Layer 2 of a small transformer language model trained on English Wikipedia (8 layers, counted from 0, width 96).
A neuron adds its activation times its output weights to the MLP's output. To switch it off is to set its activation to zero at one token and run the rest of the model.
A neuron's activation on a vector x is GELU(weights . x + bias), where the dot is the dot product.

Input weights of the MLP neurons that the questions are about. A number n stands for (n - 500) times 0.0014.
n36 (bias -0.179): 651 397 336 533 618 479 599 462 568 608 609 295 354 461 454 287 447 712 801 422 480 567 589 608 606 479 360 742 224 500 216 429 611 778 468 621 729 539 450 455 311 456 455 522 482 477 621 661 489 727 419 581 466 688 304 396 661 551 382 660 470 361 636 680 456 364 419 441 551 457 418 511 622 528 297 251 438 697 611 523 489 479 603 330 384 457 677 511 381 529 539 390 401 354 522 687
n57 (bias -0.131): 524 468 532 413 564 692 444 606 481 429 663 442 439 304 640 421 351 348 448 346 641 507 503 751 526 580 558 423 525 552 681 674 426 497 493 546 458 716 493 481 593 394 419 702 462 636 443 572 655 640 506 558 443 372 414 410 618 528 490 443 390 524 610 605 526 427 559 582 866 479 519 351 646 487 423 645 373 525 602 497 528 431 478 293 554 523 272 465 404 581 487 639 534 649 552 506
n80 (bias -0.102): 861 535 503 517 509 668 561 563 821 469 482 464 311 557 551 582 451 487 663 484 630 216 482 485 384 574 414 534 647 563 500 567 422 715 659 679 503 479 607 663 455 400 563 571 593 494 376 702 550 485 601 540 600 481 475 383 427 546 579 406 488 429 461 506 541 524 515 268 618 534 506 471 402 435 546 510 573 445 531 491 539 377 500 377 462 600 432 439 429 459 680 638 488 557 384 577
n113 (bias -0.087): 518 504 524 167 449 454 479 306 248 244 360 454 585 417 600 430 295 456 493 509 479 563 589 704 561 441 671 666 388 389 545 375 461 346 521 383 514 622 95 490 538 585 523 341 295 517 307 556 635 578 444 664 480 394 448 510 320 479 648 582 647 545 383 521 539 467 451 483 399 497 417 506 493 589 605 598 555 454 517 624 320 566 608 434 346 472 500 406 527 578 382 511 548 482 690 425
n125 (bias -0.215): 487 378 316 373 544 391 396 514 345 669 398 471 609 598 474 393 583 391 535 225 335 471 379 516 590 412 47 85 621 726 616 632 671 395 570 725 504 296 648 418 433 496 469 588 449 350 196 656 462 554 349 342 591 479 439 473 613 599 398 441 291 653 610 414 309 453 655 525 413 448 508 500 390 230 592 657 557 522 500 627 739 392 496 409 466 647 302 635 436 610 352 649 576 442 566 362
n132 (bias -0.186): 583 462 478 553 330 398 500 517 548 410 573 486 388 428 589 286 522 520 561 434 259 400 540 471 403 301 636 646 377 325 332 653 810 508 561 640 548 429 367 551 367 477 383 322 534 327 543 557 592 699 475 504 603 702 467 670 416 500 492 558 445 670 613 295 623 434 482 450 538 590 656 447 402 469 548 604 401 696 433 386 378 548 430 629 528 594 652 235 485 700 294 381 199 366 324 229
n144 (bias -0.193): 264 356 372 586 308 442 863 407 377 296 360 365 570 652 592 657 338 778 628 531 485 490 471 486 376 543 404 414 428 176 495 571 165 360 439 565 456 734 452 640 533 526 365 751 500 465 438 530 575 632 457 545 476 764 482 366 612 378 632 324 131 509 481 551 434 544 610 398 974 348 399 839 369 401 673 276 154 633 688 799 519 894 534 287 635 420 168 495 450 733 520 463 627 694 424 746
n189 (bias -0.110): 512 589 910 421 633 464 504 490 539 293 443 372 460 533 465 233 550 477 476 609 559 526 398 483 351 654 337 441 539 441 530 526 409 588 534 518 522 806 500 306 633 583 316 559 523 328 473 533 507 493 441 493 486 558 477 430 301 522 458 477 475 352 553 600 549 472 510 802 742 366 535 362 435 599 305 452 449 504 413 736 729 411 291 687 227 515 572 428 464 421 659 584 507 366 559 666
n230 (bias -0.117): 326 675 549 575 428 580 500 619 742 221 455 555 596 418 450 621 617 253 281 629 414 535 674 636 418 775 565 429 659 434 527 437 574 727 614 558 595 474 496 358 474 631 418 474 434 616 604 773 402 609 540 531 316 846 401 352 508 288 585 468 380 402 575 449 425 492 456 347 476 610 659 319 516 356 344 417 302 543 321 455 412 644 363 405 604 527 396 617 595 592 516 407 319 386 452 456
n262 (bias -0.209): 645 585 783 334 452 369 206 582 508 404 410 554 709 500 714 693 441 535 600 746 467 483 698 423 536 697 435 722 519 615 364 635 643 423 558 480 476 369 569 516 594 554 535 596 570 824 508 566 447 378 488 496 441 379 417 282 824 200 564 358 425 523 555 426 475 685 434 467 463 586 477 565 445 529 708 483 617 415 616 413 250 427 420 465 213 459 802 583 392 417 763 466 412 583 535 366
n269 (bias -0.182): 474 477 468 425 267 577 613 442 476 735 654 566 691 793 386 471 428 517 562 278 293 346 610 512 442 227 370 614 516 612 483 483 660 622 579 479 641 541 583 303 545 345 524 558 629 717 576 297 592 577 414 398 480 216 507 316 517 418 556 171 520 692 528 347 521 488 738 616 533 462 696 446 637 241 347 500 321 523 343 604 368 448 295 448 310 463 420 556 658 637 442 809 631 525 547 627
n338 (bias -0.133): 607 580 608 289 441 463 450 663 400 406 551 476 601 595 720 592 463 355 443 686 488 608 457 327 427 447 508 476 464 580 535 496 374 334 835 432 649 222 415 682 583 504 708 486 428 674 559 458 482 468 507 722 349 533 366 504 286 536 389 703 551 386 617 656 512 621 648 569 492 587 500 621 610 578 463 496 479 333 615 729 478 620 426 468 662 280 617 596 552 30 599 579 603 577 644 375

Output weights of the MLP neurons that the questions are about. A number n stands for (n - 500) times 0.00034.
n36: 540 636 381 447 605 516 473 604 446 529 537 365 463 526 690 401 529 615 734 418 715 396 477 534 365 556 503 539 488 531 602 578 534 639 477 493 552 494 526 537 413 574 700 595 575 598 688 500 562 588 600 762 217 662 503 485 448 516 486 407 369 277 583 454 488 577 468 581 423 426 568 513 484 456 420 273 830 632 626 360 433 448 550 638 381 348 575 404 403 565 307 687 429 594 577 586
n57: 402 463 565 652 471 426 457 519 605 535 542 602 359 448 482 448 692 454 559 686 443 529 631 371 491 396 468 593 408 607 394 597 696 445 506 365 500 482 546 566 611 361 507 612 468 590 386 516 594 500 322 581 486 457 633 397 239 732 466 387 503 569 552 527 518 398 576 540 440 442 266 609 547 340 389 677 590 712 513 479 637 463 414 503 571 246 423 650 713 430 396 472 626 421 626 419
n80: 310 546 525 558 634 402 363 379 469 414 500 388 527 681 467 346 438 598 431 544 500 576 662 458 345 745 635 605 450 519 573 496 567 383 554 368 497 555 522 631 503 760 643 459 486 268 617 367 535 446 681 605 250 539 570 463 681 516 573 413 396 397 455 551 326 545 520 782 440 478 436 374 390 409 338 551 514 405 697 536 625 621 601 457 446 472 387 583 725 461 210 523 463 507 517 533
n113: 548 628 605 527 530 696 364 540 629 507 474 333 466 684 548 462 464 584 424 541 492 710 503 542 406 703 621 530 763 442 490 546 532 486 520 431 345 419 557 322 555 444 361 347 466 535 631 544 484 374 623 468 269 609 624 419 402 523 471 259 691 544 445 497 311 452 517 371 507 453 480 423 397 626 606 354 588 208 407 547 553 639 471 468 473 556 711 411 250 633 479 444 473 709 477 678
n125: 449 517 408 723 334 609 374 334 430 500 487 546 515 718 743 757 264 463 343 351 861 468 320 547 435 311 155 410 324 543 460 594 449 486 662 427 721 556 265 597 849 713 799 334 559 466 646 523 380 555 651 398 428 564 377 459 736 422 292 552 380 344 624 415 543 394 304 601 527 524 540 407 655 487 587 387 815 505 620 611 522 528 578 490 416 477 415 463 219 299 321 605 273 877 394 174
n132: 615 414 228 593 389 442 683 525 566 523 604 551 476 322 543 268 445 328 489 429 487 431 613 533 563 422 553 592 566 551 514 485 483 693 514 542 369 517 666 417 363 444 645 460 564 414 393 414 830 688 412 393 345 439 397 474 480 500 477 409 496 650 496 690 500 377 535 178 392 614 266 215 573 497 554 635 482 436 301 382 466 623 289 548 663 420 651 507 593 577 421 654 325 522 413 445
n144: 234 483 667 460 426 386 684 530 554 720 570 518 162 285 557 615 471 352 451 160 500 336 808 261 683 206 418 357 359 342 517 355 225 443 296 284 413 662 222 614 597 684 404 541 626 313 514 509 463 512 600 525 477 558 598 528 520 537 561 554 188 373 518 484 467 549 388 603 757 547 307 572 538 508 593 697 414 670 551 626 530 569 651 335 450 706 400 257 748 590 646 374 543 782 547 640
n189: 485 354 633 634 479 549 616 609 439 614 349 464 32 598 497 578 443 473 518 467 648 506 379 454 492 433 462 621 453 627 514 402 394 619 471 589 556 455 623 406 416 520 649 500 500 630 667 559 587 514 458 675 472 478 372 514 655 415 459 393 551 631 692 561 514 491 488 417 410 525 579 476 671 472 452 393 620 553 576 348 494 606 474 550 492 494 432 500 637 497 371 428 343 339 532 448
n230: 457 469 508 511 544 531 246 304 522 558 487 507 421 599 469 480 429 427 554 518 534 608 360 606 626 500 427 384 660 450 617 606 646 379 482 572 377 356 427 490 547 721 482 520 370 437 732 631 477 280 366 550 297 460 546 678 405 446 376 242 439 553 643 596 256 338 330 733 531 466 524 612 389 544 289 645 621 401 573 492 541 518 720 374 506 511 262 732 418 467 615 480 458 384 649 407
n262: 549 494 632 476 586 436 338 425 438 444 563 497 459 394 454 380 465 522 531 572 349 399 485 407 699 400 548 509 444 419 350 588 545 430 407 380 548 451 567 667 641 447 317 506 663 568 513 579 686 332 526 602 793 366 491 331 525 557 571 426 639 497 430 670 514 525 586 267 479 600 553 500 465 546 448 485 669 316 423 619 465 383 373 421 580 602 625 598 386 612 454 625 497 546 479 447
n269: 472 579 490 413 500 626 388 464 468 540 619 268 495 427 391 701 487 779 624 369 215 500 684 481 573 393 634 617 249 293 452 622 513 550 658 519 693 453 394 517 633 704 386 487 360 268 340 754 487 408 504 555 529 496 441 761 538 784 490 749 458 266 541 776 487 449 447 525 464 263 251 430 372 768 546 523 481 147 540 292 592 528 504 590 887 709 481 129 514 584 440 295 518 421 726 342
n338: 529 539 326 509 380 392 618 312 544 491 541 562 539 434 249 440 506 686 640 454 524 520 674 485 661 552 423 554 572 350 464 589 524 581 520 568 526 560 526 368 485 674 431 384 446 438 679 416 476 497 374 616 479 522 487 398 516 585 399 476 447 478 471 462 638 465 666 645 528 577 545 494 593 588 340 534 518 494 644 512 650 419 500 702 606 453 354 529 521 503 538 602 492 468 348 299

Each question names a token from some text and the token that comes next. It shows the vector x that enters the MLP there. A number n stands for (n - 500) times 0.0066.

Then comes g, the gradient of the next token's log-probability with respect to the MLP's output, scaled to length 1. A neuron's effect is roughly proportional to its activation times (output weights . g). A number n stands for (n - 500) times 0.00077.

" political", then " sp"
x: 521 528 433 505 463 551 586 488 457 460 516 406 160 533 327 499 481 357 428 699 635 513 583 413 578 277 488 622 359 481 461 623 467 515 321 317 534 522 767 519 379 433 554 357 444 365 631 637 311 659 830 502 263 577 570 542 441 477 459 415 507 581 709 505 450 533 499 477 425 607 465 638 517 504 592 554 641 151 549 309 657 435 611 460 647 363 578 500 276 675 578 500 418 510 636 622
g: 451 490 695 597 464 470 375 575 308 522 495 611 359 596 541 312 289 736 335 435 509 326 465 603 722 510 288 438 455 584 701 489 383 441 604 836 410 451 608 562 371 656 556 317 503 564 465 415 356 639 537 522 593 699 577 444 312 424 436 176 578 364 455 548 383 347 472 609 650 350 913 581 504 446 605 539 652 650 727 517 590 322 808 529 443 406 601 538 342 452 491 332 449 376 349 479
Switching off which neuron hurts the next token most? n36

" |\n\n", then "==="
x: 520 554 487 702 472 425 591 542 533 651 541 504 193 599 344 640 496 244 416 688 752 449 421 563 445 428 384 610 693 523 457 478 506 564 334 641 496 622 663 385 413 618 497 493 454 389 698 436 330 334 407 502 194 490 480 522 547 487 510 376 474 526 648 492 434 487 451 486 541 286 718 600 512 421 418 621 574 301 302 367 760 640 510 562 514 500 444 662 399 635 505 521 444 359 602 517
g: 539 295 467 584 658 652 664 594 330 264 798 617 274 777 627 652 617 446 545 353 353 641 647 508 502 563 385 561 547 644 621 451 400 605 648 193 484 774 458 553 538 549 524 347 488 379 575 230 597 410 572 717 444 440 501 673 506 213 443 683 462 643 519 627 449 334 451 556 598 445 641 568 456 344 262 426 610 453 601 534 541 676 420 552 408 447 482 348 356 372 316 293 567 349 391 381
Switching off which neuron hurts the next token most? n189

"ches", then " won"
x: 371 561 458 797 397 450 664 497 328 683 355 532 293 604 293 476 602 340 535 483 850 444 367 365 589 355 618 603 490 376 410 618 554 472 364 331 413 594 725 338 474 647 703 437 524 340 415 362 459 455 581 389 393 498 416 490 544 679 498 427 554 519 536 580 471 524 363 266 527 586 665 533 540 482 590 478 690 329 427 352 604 467 457 588 718 271 485 761 508 651 547 494 635 569 492 509
g: 409 531 343 613 549 318 518 461 500 402 477 313 590 534 407 181 407 619 663 370 403 458 721 385 255 387 353 582 543 689 518 429 480 267 503 350 481 604 682 479 644 556 569 642 328 415 485 427 452 710 583 659 383 512 455 362 455 328 317 480 610 501 545 599 432 371 637 355 579 508 488 847 648 266 514 687 554 718 444 697 646 250 574 698 383 716 363 780 559 443 454 515 539 349 535 657
Switching off which neuron hurts the next token most? n269

"z", then "eg"
x: 461 635 426 703 464 311 646 512 333 597 394 516 318 325 448 571 565 368 517 520 614 469 315 195 743 558 638 832 474 558 484 579 480 542 460 274 465 407 592 397 593 651 514 623 488 348 664 321 444 672 566 364 563 502 451 524 438 623 390 303 430 715 412 596 428 650 568 153 562 568 519 583 588 520 654 422 607 191 426 465 606 431 552 590 524 228 600 728 462 647 497 508 453 476 491 457
g: 475 331 366 468 766 531 538 551 479 466 426 689 534 510 436 459 464 446 452 810 503 663 444 545 593 360 485 764 535 695 503 398 457 272 339 452 471 593 579 628 509 381 311 911 470 625 426 450 191 439 252 653 444 376 583 398 456 311 646 677 396 380 262 244 524 430 724 411 704 616 587 420 536 713 522 584 669 554 544 660 362 431 499 579 332 422 394 601 335 473 354 602 657 511 501 483
Which two neurons, each switched off alone, lower its probability most, in order? n269, n132

"-", then " S"
x: 506 498 475 626 492 252 570 410 403 649 474 510 264 504 321 441 383 262 343 677 889 571 429 480 489 419 326 653 594 438 567 695 512 445 370 561 524 649 644 314 551 489 542 465 534 375 683 467 370 332 537 618 314 378 425 464 390 455 561 485 636 630 766 502 575 583 442 634 408 580 615 546 531 365 458 617 538 349 434 376 685 473 443 680 463 489 416 727 460 566 516 506 335 498 526 580
g: 705 337 430 523 479 431 674 563 493 631 580 519 265 458 734 491 379 426 587 573 455 557 473 437 438 554 654 470 513 426 750 614 321 618 848 254 488 582 563 463 246 336 492 439 288 567 561 237 733 506 685 614 272 552 300 588 510 633 444 768 683 512 497 309 638 444 588 497 577 372 309 423 296 557 384 516 471 664 610 412 564 485 502 471 299 496 297 603 517 465 533 570 625 399 687 200
Switching off which neuron hurts the next token most? n189

" sp", then "ect"
x: 488 709 404 667 559 509 566 407 558 495 405 547 317 459 440 531 487 288 609 783 626 503 510 473 669 367 679 708 254 523 399 617 496 463 241 349 486 592 503 435 421 521 320 573 539 489 571 541 396 476 597 415 303 366 428 603 406 404 506 425 547 310 520 443 468 498 547 442 551 515 426 456 471 226 559 724 668 349 380 267 625 532 544 685 636 547 719 719 306 535 591 608 560 530 492 578
g: 445 343 542 609 541 728 456 498 530 655 663 506 583 530 562 499 418 280 445 564 410 177 540 340 172 580 484 598 555 542 516 538 362 750 855 354 197 676 500 629 336 442 508 766 552 509 352 312 232 568 453 491 527 490 402 579 491 374 628 632 440 396 527 427 417 493 357 694 540 667 282 526 346 485 564 534 437 496 754 468 633 515 486 472 726 576 398 473 543 451 528 611 610 556 144 607
Which neuron, switched off, raises the next token's probability most? n262

" of", then " co"
x: 489 578 454 648 517 321 603 435 529 584 534 446 269 288 340 407 435 449 336 656 880 469 414 437 466 329 697 680 610 581 395 527 498 503 316 371 525 655 761 450 434 425 486 534 589 288 692 520 335 428 570 635 227 570 531 474 334 533 516 506 414 499 610 539 469 562 483 460 504 577 502 609 487 392 521 501 604 418 457 348 637 538 628 566 633 366 506 574 199 575 547 518 524 551 520 640
g: 400 197 643 508 533 686 450 625 475 649 379 330 382 779 602 600 552 439 608 394 459 527 586 327 674 593 370 518 499 412 711 405 496 586 669 415 441 517 693 637 526 381 506 353 521 325 461 719 391 561 558 561 501 380 700 387 452 36 465 582 442 630 385 589 439 503 391 605 267 699 483 350 437 665 643 485 795 495 600 508 247 413 429 671 477 368 377 446 453 739 295 373 623 550 494 500
Switching off which neuron hurts the next token most? n36

" of", then " Roman"
x: 601 439 487 655 446 394 556 470 571 674 535 468 286 310 242 402 406 424 341 672 916 404 486 449 505 387 612 576 523 563 464 495 466 523 358 395 504 659 872 436 439 504 497 556 557 313 685 554 326 409 530 543 172 531 531 400 372 501 530 457 483 503 685 531 466 530 536 527 581 582 564 538 428 313 500 493 615 399 478 365 556 453 598 593 565 406 447 591 286 566 570 580 533 567 554 621
g: 637 549 474 517 503 586 521 464 449 262 437 406 657 535 598 426 382 432 454 503 612 650 590 553 388 496 760 541 300 363 620 710 442 278 573 708 467 535 714 681 555 497 466 354 268 353 419 720 434 438 812 459 582 801 359 456 439 669 559 558 459 290 486 427 764 482 808 454 294 298 321 498 376 505 380 633 749 418 412 538 366 540 526 367 462 699 554 627 480 370 264 374 556 446 374 427
Switching off which neuron hurts the next token most? n80

"f", then "oot"
x: 522 634 521 742 434 474 567 264 393 681 469 432 316 358 419 489 467 236 591 564 476 403 318 535 774 455 498 759 371 589 480 709 620 511 404 293 452 594 587 372 695 567 446 480 408 335 638 329 300 560 513 530 256 449 536 516 191 540 566 448 423 577 528 466 450 632 519 289 585 681 482 529 515 321 596 519 618 517 441 409 622 469 490 578 516 515 767 679 556 826 344 378 535 611 485 544
g: 707 392 321 319 432 391 523 414 633 409 763 562 541 407 174 416 572 613 492 595 484 517 397 532 621 391 666 616 598 400 681 288 679 639 316 536 624 467 350 517 386 522 540 553 385 579 509 474 369 508 285 360 284 472 398 594 503 459 342 574 344 700 574 620 507 292 561 496 413 690 345 265 881 330 499 459 634 735 560 577 532 470 748 465 504 458 326 518 427 738 452 527 485 675 725 379
Switching off which neuron hurts the next token most? n132

" described", then " it"
x: 526 630 614 657 507 323 644 563 593 677 431 578 340 392 306 608 523 388 562 806 771 568 505 343 383 274 773 658 480 426 410 561 479 448 441 487 572 628 700 558 559 581 459 521 439 448 474 446 316 332 668 464 246 478 509 500 273 538 517 370 451 378 504 470 567 499 483 414 449 450 462 424 520 416 692 472 589 328 672 332 623 583 509 425 641 239 651 650 377 556 516 443 265 387 613 593
g: 544 702 577 437 352 389 318 596 485 381 638 663 338 550 431 651 464 592 603 559 500 447 350 515 566 512 149 302 578 533 463 638 302 439 482 362 580 534 458 644 605 246 262 364 571 702 378 536 365 418 409 352 430 277 517 470 475 547 470 437 565 839 557 377 328 537 442 385 835 587 433 483 770 406 625 560 479 406 713 486 539 644 453 379 758 577 768 516 695 568 283 416 456 636 577 467
Switching off which neuron hurts the next token most? n262

" ", then "19"
x: 476 618 590 638 480 373 535 363 576 649 560 631 259 399 579 574 376 233 554 621 739 547 461 505 514 445 622 888 449 547 517 678 448 442 207 510 536 441 723 428 460 501 472 481 738 372 622 424 290 360 557 644 337 303 448 459 465 506 550 489 403 539 613 556 535 501 487 338 406 533 511 650 469 374 566 477 756 284 475 352 642 384 518 624 664 314 462 618 324 474 572 434 571 470 473 449
g: 330 538 762 231 518 552 355 562 412 563 551 468 520 89 544 457 478 582 508 533 593 422 620 309 398 500 584 491 504 551 356 715 360 459 741 677 490 238 393 453 381 409 415 598 398 273 508 566 694 541 502 421 745 542 678 338 395 697 538 431 535 223 706 436 436 394 510 566 512 509 600 319 598 573 434 352 557 537 351 523 610 763 692 454 471 536 677 852 437 631 430 333 549 462 591 361
Switching off which neuron hurts the next token most? n262

"pr", then "iv"
x: 399 679 409 382 436 490 414 289 563 596 459 358 210 367 347 554 503 406 518 491 624 512 326 613 746 487 760 645 660 537 473 629 304 434 365 264 321 488 506 435 600 576 412 574 643 396 750 503 209 419 640 566 403 670 483 511 367 523 400 531 547 515 447 615 464 589 559 360 436 569 610 494 547 384 674 556 852 302 476 352 626 462 504 552 506 381 583 538 383 710 400 427 554 661 550 603
g: 595 534 661 547 353 621 418 364 550 554 339 650 413 621 422 372 464 344 818 428 459 451 302 607 393 541 525 561 422 471 521 555 355 683 511 341 533 741 503 691 391 605 423 448 507 507 166 284 439 647 356 546 467 605 410 426 518 233 422 582 372 610 530 857 682 650 707 394 405 482 258 505 692 786 416 357 688 670 636 379 479 412 447 448 628 604 458 550 382 254 434 605 367 584 452 602
Switching off which neuron hurts the next token most? n230

" top", then " level"
x: 412 471 504 693 491 665 507 481 355 576 391 508 419 492 228 491 393 326 410 650 642 526 484 318 730 261 491 583 476 567 442 639 488 459 421 547 344 517 749 612 516 568 358 428 548 538 536 500 284 603 580 346 223 413 573 487 515 411 497 333 396 424 566 421 420 574 628 482 606 622 513 611 409 500 474 571 591 312 426 288 600 402 525 673 795 459 632 699 338 705 651 571 558 405 626 552
g: 316 413 583 472 425 586 828 699 536 352 378 595 391 436 302 558 609 582 481 720 408 655 737 561 562 459 406 385 546 486 630 491 435 664 461 464 412 524 313 414 247 493 465 545 721 499 797 507 608 626 511 375 588 581 235 570 353 590 513 374 283 461 540 465 428 598 692 519 352 630 764 574 666 502 285 540 593 507 496 513 339 499 543 254 382 274 702 436 631 647 416 281 615 263 527 314
Which neuron, switched off, raises the next token's probability most? n125

" point", then "ing"
x: 357 636 471 650 425 555 566 599 438 538 422 479 225 509 331 385 537 200 599 643 646 526 343 412 742 419 759 507 463 429 446 553 389 517 502 400 480 594 805 519 544 466 626 387 553 621 660 530 364 455 602 405 446 377 518 660 367 700 361 423 382 437 603 504 505 485 424 544 543 505 524 656 491 468 681 537 505 231 394 309 689 519 363 579 637 311 637 587 295 465 477 462 449 467 670 605
g: 521 698 601 480 460 586 499 327 519 525 744 428 391 409 236 549 359 380 671 427 545 395 316 541 525 514 567 566 380 413 453 532 532 477 491 560 595 399 274 564 533 377 640 421 618 510 761 517 351 548 451 645 437 585 503 534 465 429 258 646 484 892 370 599 253 572 651 457 625 422 404 514 628 485 541 598 883 458 587 596 678 431 622 555 244 363 411 647 419 541 117 496 194 460 479 645
Which neuron, switched off, raises the next token's probability most? n230

" H", then "ock"
x: 535 493 288 638 481 413 627 354 452 621 519 474 219 470 555 519 490 223 495 634 684 532 408 470 776 475 698 584 385 539 540 620 424 517 429 529 487 649 558 394 573 603 493 471 457 358 538 508 290 394 608 497 309 318 436 392 551 483 227 405 422 822 651 585 537 408 603 144 403 534 476 514 591 414 558 670 739 362 435 331 714 543 481 562 583 367 446 546 518 591 531 547 729 533 645 444
g: 376 540 699 519 410 434 435 321 408 473 452 454 394 491 503 505 511 524 422 673 537 644 489 327 422 492 355 285 405 499 525 405 688 576 459 194 366 434 337 562 501 354 598 608 333 697 437 324 697 704 521 396 571 544 763 490 521 261 466 624 622 544 465 229 382 573 598 401 574 356 440 350 763 659 759 258 501 688 546 387 641 303 557 577 743 336 719 600 633 643 335 617 401 550 664 628
Switching off which neuron hurts the next token most? n57

" Great", then " Britain"
x: 426 614 601 871 500 639 828 400 299 724 500 479 202 367 224 398 510 326 548 594 743 536 474 445 707 439 722 493 447 377 486 652 609 436 376 378 433 662 606 561 472 488 495 635 431 515 409 572 467 387 601 602 425 628 551 435 416 528 535 378 406 479 721 507 337 613 489 333 538 597 450 528 497 350 455 379 689 538 390 367 645 318 399 534 570 536 453 526 448 581 479 581 610 437 422 523
g: 566 667 535 565 348 265 278 308 390 822 501 447 527 460 414 590 477 633 372 327 560 290 553 533 457 504 655 456 398 564 230 542 614 651 474 548 565 653 377 664 441 537 300 221 436 572 457 550 582 575 634 574 488 577 732 615 432 483 624 414 363 312 574 430 265 662 538 661 629 565 539 631 509 600 343 319 230 592 566 386 784 341 569 499 489 613 408 504 590 592 566 663 194 455 297 696
Switching off which neuron hurts the next token most? n144

"at", then "ić"
x: 529 599 487 665 414 507 526 323 430 701 447 486 166 415 290 562 495 398 475 613 614 502 579 386 628 413 650 869 370 534 413 726 486 510 435 383 457 565 798 356 505 662 562 496 517 280 406 427 313 672 651 492 254 499 448 569 343 594 517 427 486 582 676 520 466 627 534 220 562 683 643 525 533 447 450 378 543 437 450 276 637 392 513 576 532 473 646 602 387 647 349 461 353 570 555 457
g: 735 420 459 368 314 556 548 391 439 608 484 598 476 235 353 453 528 253 715 431 540 471 473 500 653 337 621 501 314 585 376 412 448 425 345 494 585 800 381 748 575 481 392 492 499 691 752 596 377 611 224 647 449 493 615 708 474 134 564 415 315 460 425 386 475 578 752 604 586 407 411 550 507 329 430 549 312 722 424 719 501 426 627 447 525 555 459 368 706 619 650 584 449 373 690 519
Which neuron, switched off, raises the next token's probability most? n132

" +", then " "
x: 342 544 501 703 468 462 612 428 474 662 414 503 229 439 452 495 380 418 527 468 867 491 518 504 581 247 691 472 483 555 469 661 449 510 343 710 460 663 841 493 556 466 409 441 531 511 586 385 275 501 609 509 238 420 368 474 380 548 501 517 409 487 599 429 498 574 383 501 584 594 532 619 452 394 610 518 773 402 507 373 460 380 476 562 589 330 510 858 523 634 591 530 568 401 323 585
g: 556 238 327 428 393 427 587 531 221 465 323 441 625 431 690 423 515 727 474 315 695 386 367 347 722 388 613 375 506 622 416 700 496 500 648 439 234 557 783 412 545 404 598 635 268 400 371 691 470 700 635 371 417 628 288 543 610 528 605 463 546 342 462 273 667 599 443 474 518 465 442 270 313 662 620 507 555 741 334 449 522 653 761 667 617 445 515 601 609 416 442 461 437 508 585 565
Which neuron, switched off, raises the next token's probability most? n36

".\n\n", then "|"
x: 517 611 520 736 467 440 648 558 586 558 498 496 202 478 411 639 489 323 395 737 715 474 339 576 495 480 412 643 733 560 399 510 452 564 384 580 464 592 588 386 433 581 459 496 497 336 683 489 303 259 459 582 185 521 431 509 455 564 420 411 510 527 584 558 459 488 490 438 547 374 693 587 495 407 469 592 646 275 356 322 811 620 522 618 598 540 461 579 382 588 508 507 417 314 531 476
g: 496 218 397 447 355 446 552 451 590 697 551 181 789 483 548 428 545 551 343 588 470 363 589 438 683 255 410 505 427 547 664 715 623 437 519 704 339 441 398 107 540 326 586 315 412 558 545 570 572 519 462 379 399 553 555 606 672 502 633 393 485 724 534 255 308 459 539 621 599 538 425 448 487 573 514 606 485 314 500 463 559 509 295 664 353 542 532 657 599 742 711 618 361 795 364 431
Switching off which neuron hurts the next token most? n230

"-le", then "ft"
x: 378 615 527 636 509 412 597 489 501 572 330 266 254 411 337 477 301 320 572 828 525 479 426 401 616 320 558 598 632 494 546 689 400 504 369 277 395 574 536 532 668 545 417 471 453 631 695 525 395 339 791 506 450 610 430 560 501 530 476 347 516 584 396 632 377 429 492 517 458 538 393 549 566 446 507 503 648 484 551 390 767 341 369 606 484 380 570 721 630 564 391 564 525 550 554 576
g: 667 534 582 768 438 763 520 384 578 469 458 534 515 761 408 391 524 388 485 588 441 539 496 270 340 632 592 250 465 451 501 658 551 459 487 695 481 529 641 632 388 352 506 423 471 635 340 419 822 723 567 587 324 524 418 600 603 317 475 531 763 545 289 482 611 362 637 388 330 316 576 611 439 536 398 574 599 187 417 585 524 327 496 487 635 345 582 312 413 218 277 545 690 441 465 708
Which neuron, switched off, raises the next token's probability most? n113

" As", then " far"
x: 652 511 414 617 559 515 733 347 341 639 373 488 159 519 425 557 452 235 441 574 558 507 430 374 487 385 784 658 602 551 349 488 586 449 572 462 446 563 738 539 608 468 463 391 507 318 495 501 216 532 407 519 537 452 392 605 258 608 468 436 483 522 817 638 492 610 451 273 595 603 683 407 510 403 647 593 558 358 591 297 568 424 520 631 715 364 616 556 538 435 337 514 487 543 383 594
g: 601 283 567 298 701 529 731 465 575 313 366 525 319 658 477 701 562 483 635 536 529 800 354 467 582 383 586 376 438 391 806 481 440 382 465 664 466 589 567 517 515 560 476 514 280 521 385 574 740 692 576 397 510 282 286 401 529 518 487 342 586 565 231 802 683 373 402 502 424 544 464 412 511 465 571 565 544 575 495 307 348 245 354 766 454 635 441 588 816 486 529 524 450 363 347 440
Switching off which neuron hurts the next token most? n132

"r", then "."
x: 339 616 498 508 427 451 533 606 301 760 415 485 248 368 541 389 414 509 559 530 537 465 383 536 882 618 630 598 473 544 485 583 255 544 347 345 389 600 459 420 595 673 471 738 566 468 677 402 489 532 622 527 311 493 426 598 246 565 396 354 380 588 406 614 511 512 466 300 411 643 574 462 636 549 600 619 823 470 475 244 581 531 459 348 627 441 615 619 418 667 375 380 519 539 451 497
g: 305 260 418 572 676 656 723 399 561 560 556 433 502 675 534 302 695 293 390 569 707 730 572 539 637 582 477 515 313 664 381 372 612 598 551 740 345 541 465 613 774 505 401 636 526 426 330 482 639 609 437 376 311 417 438 625 555 392 610 614 606 494 417 207 564 368 447 503 537 502 300 571 342 559 368 524 593 595 491 209 377 391 566 590 503 313 550 279 648 751 553 539 542 497 204 368
Switching off which neuron hurts the next token most? n57

"o", then "il"
x: 409 563 453 677 398 481 583 576 385 536 381 607 195 478 363 364 292 329 435 632 742 537 385 489 659 506 754 746 622 631 505 688 524 407 332 300 359 600 666 349 656 623 562 550 554 483 475 434 322 450 587 419 279 613 534 368 400 699 485 352 425 788 447 531 490 403 542 217 535 651 588 420 489 466 538 542 656 347 602 393 605 326 537 512 475 376 564 634 465 498 400 530 679 505 402 629
g: 724 422 605 493 652 551 688 368 453 585 583 470 451 289 542 503 313 458 456 378 607 508 615 660 633 548 564 490 706 682 299 591 199 437 360 488 295 296 228 432 618 360 427 587 485 569 511 408 633 490 473 280 415 551 523 545 498 588 570 386 423 544 379 669 464 450 350 683 393 647 653 398 447 290 846 446 389 729 482 715 282 376 524 491 671 778 583 512 316 486 409 495 628 741 343 432
Which neuron, switched off, raises the next token's probability most? n57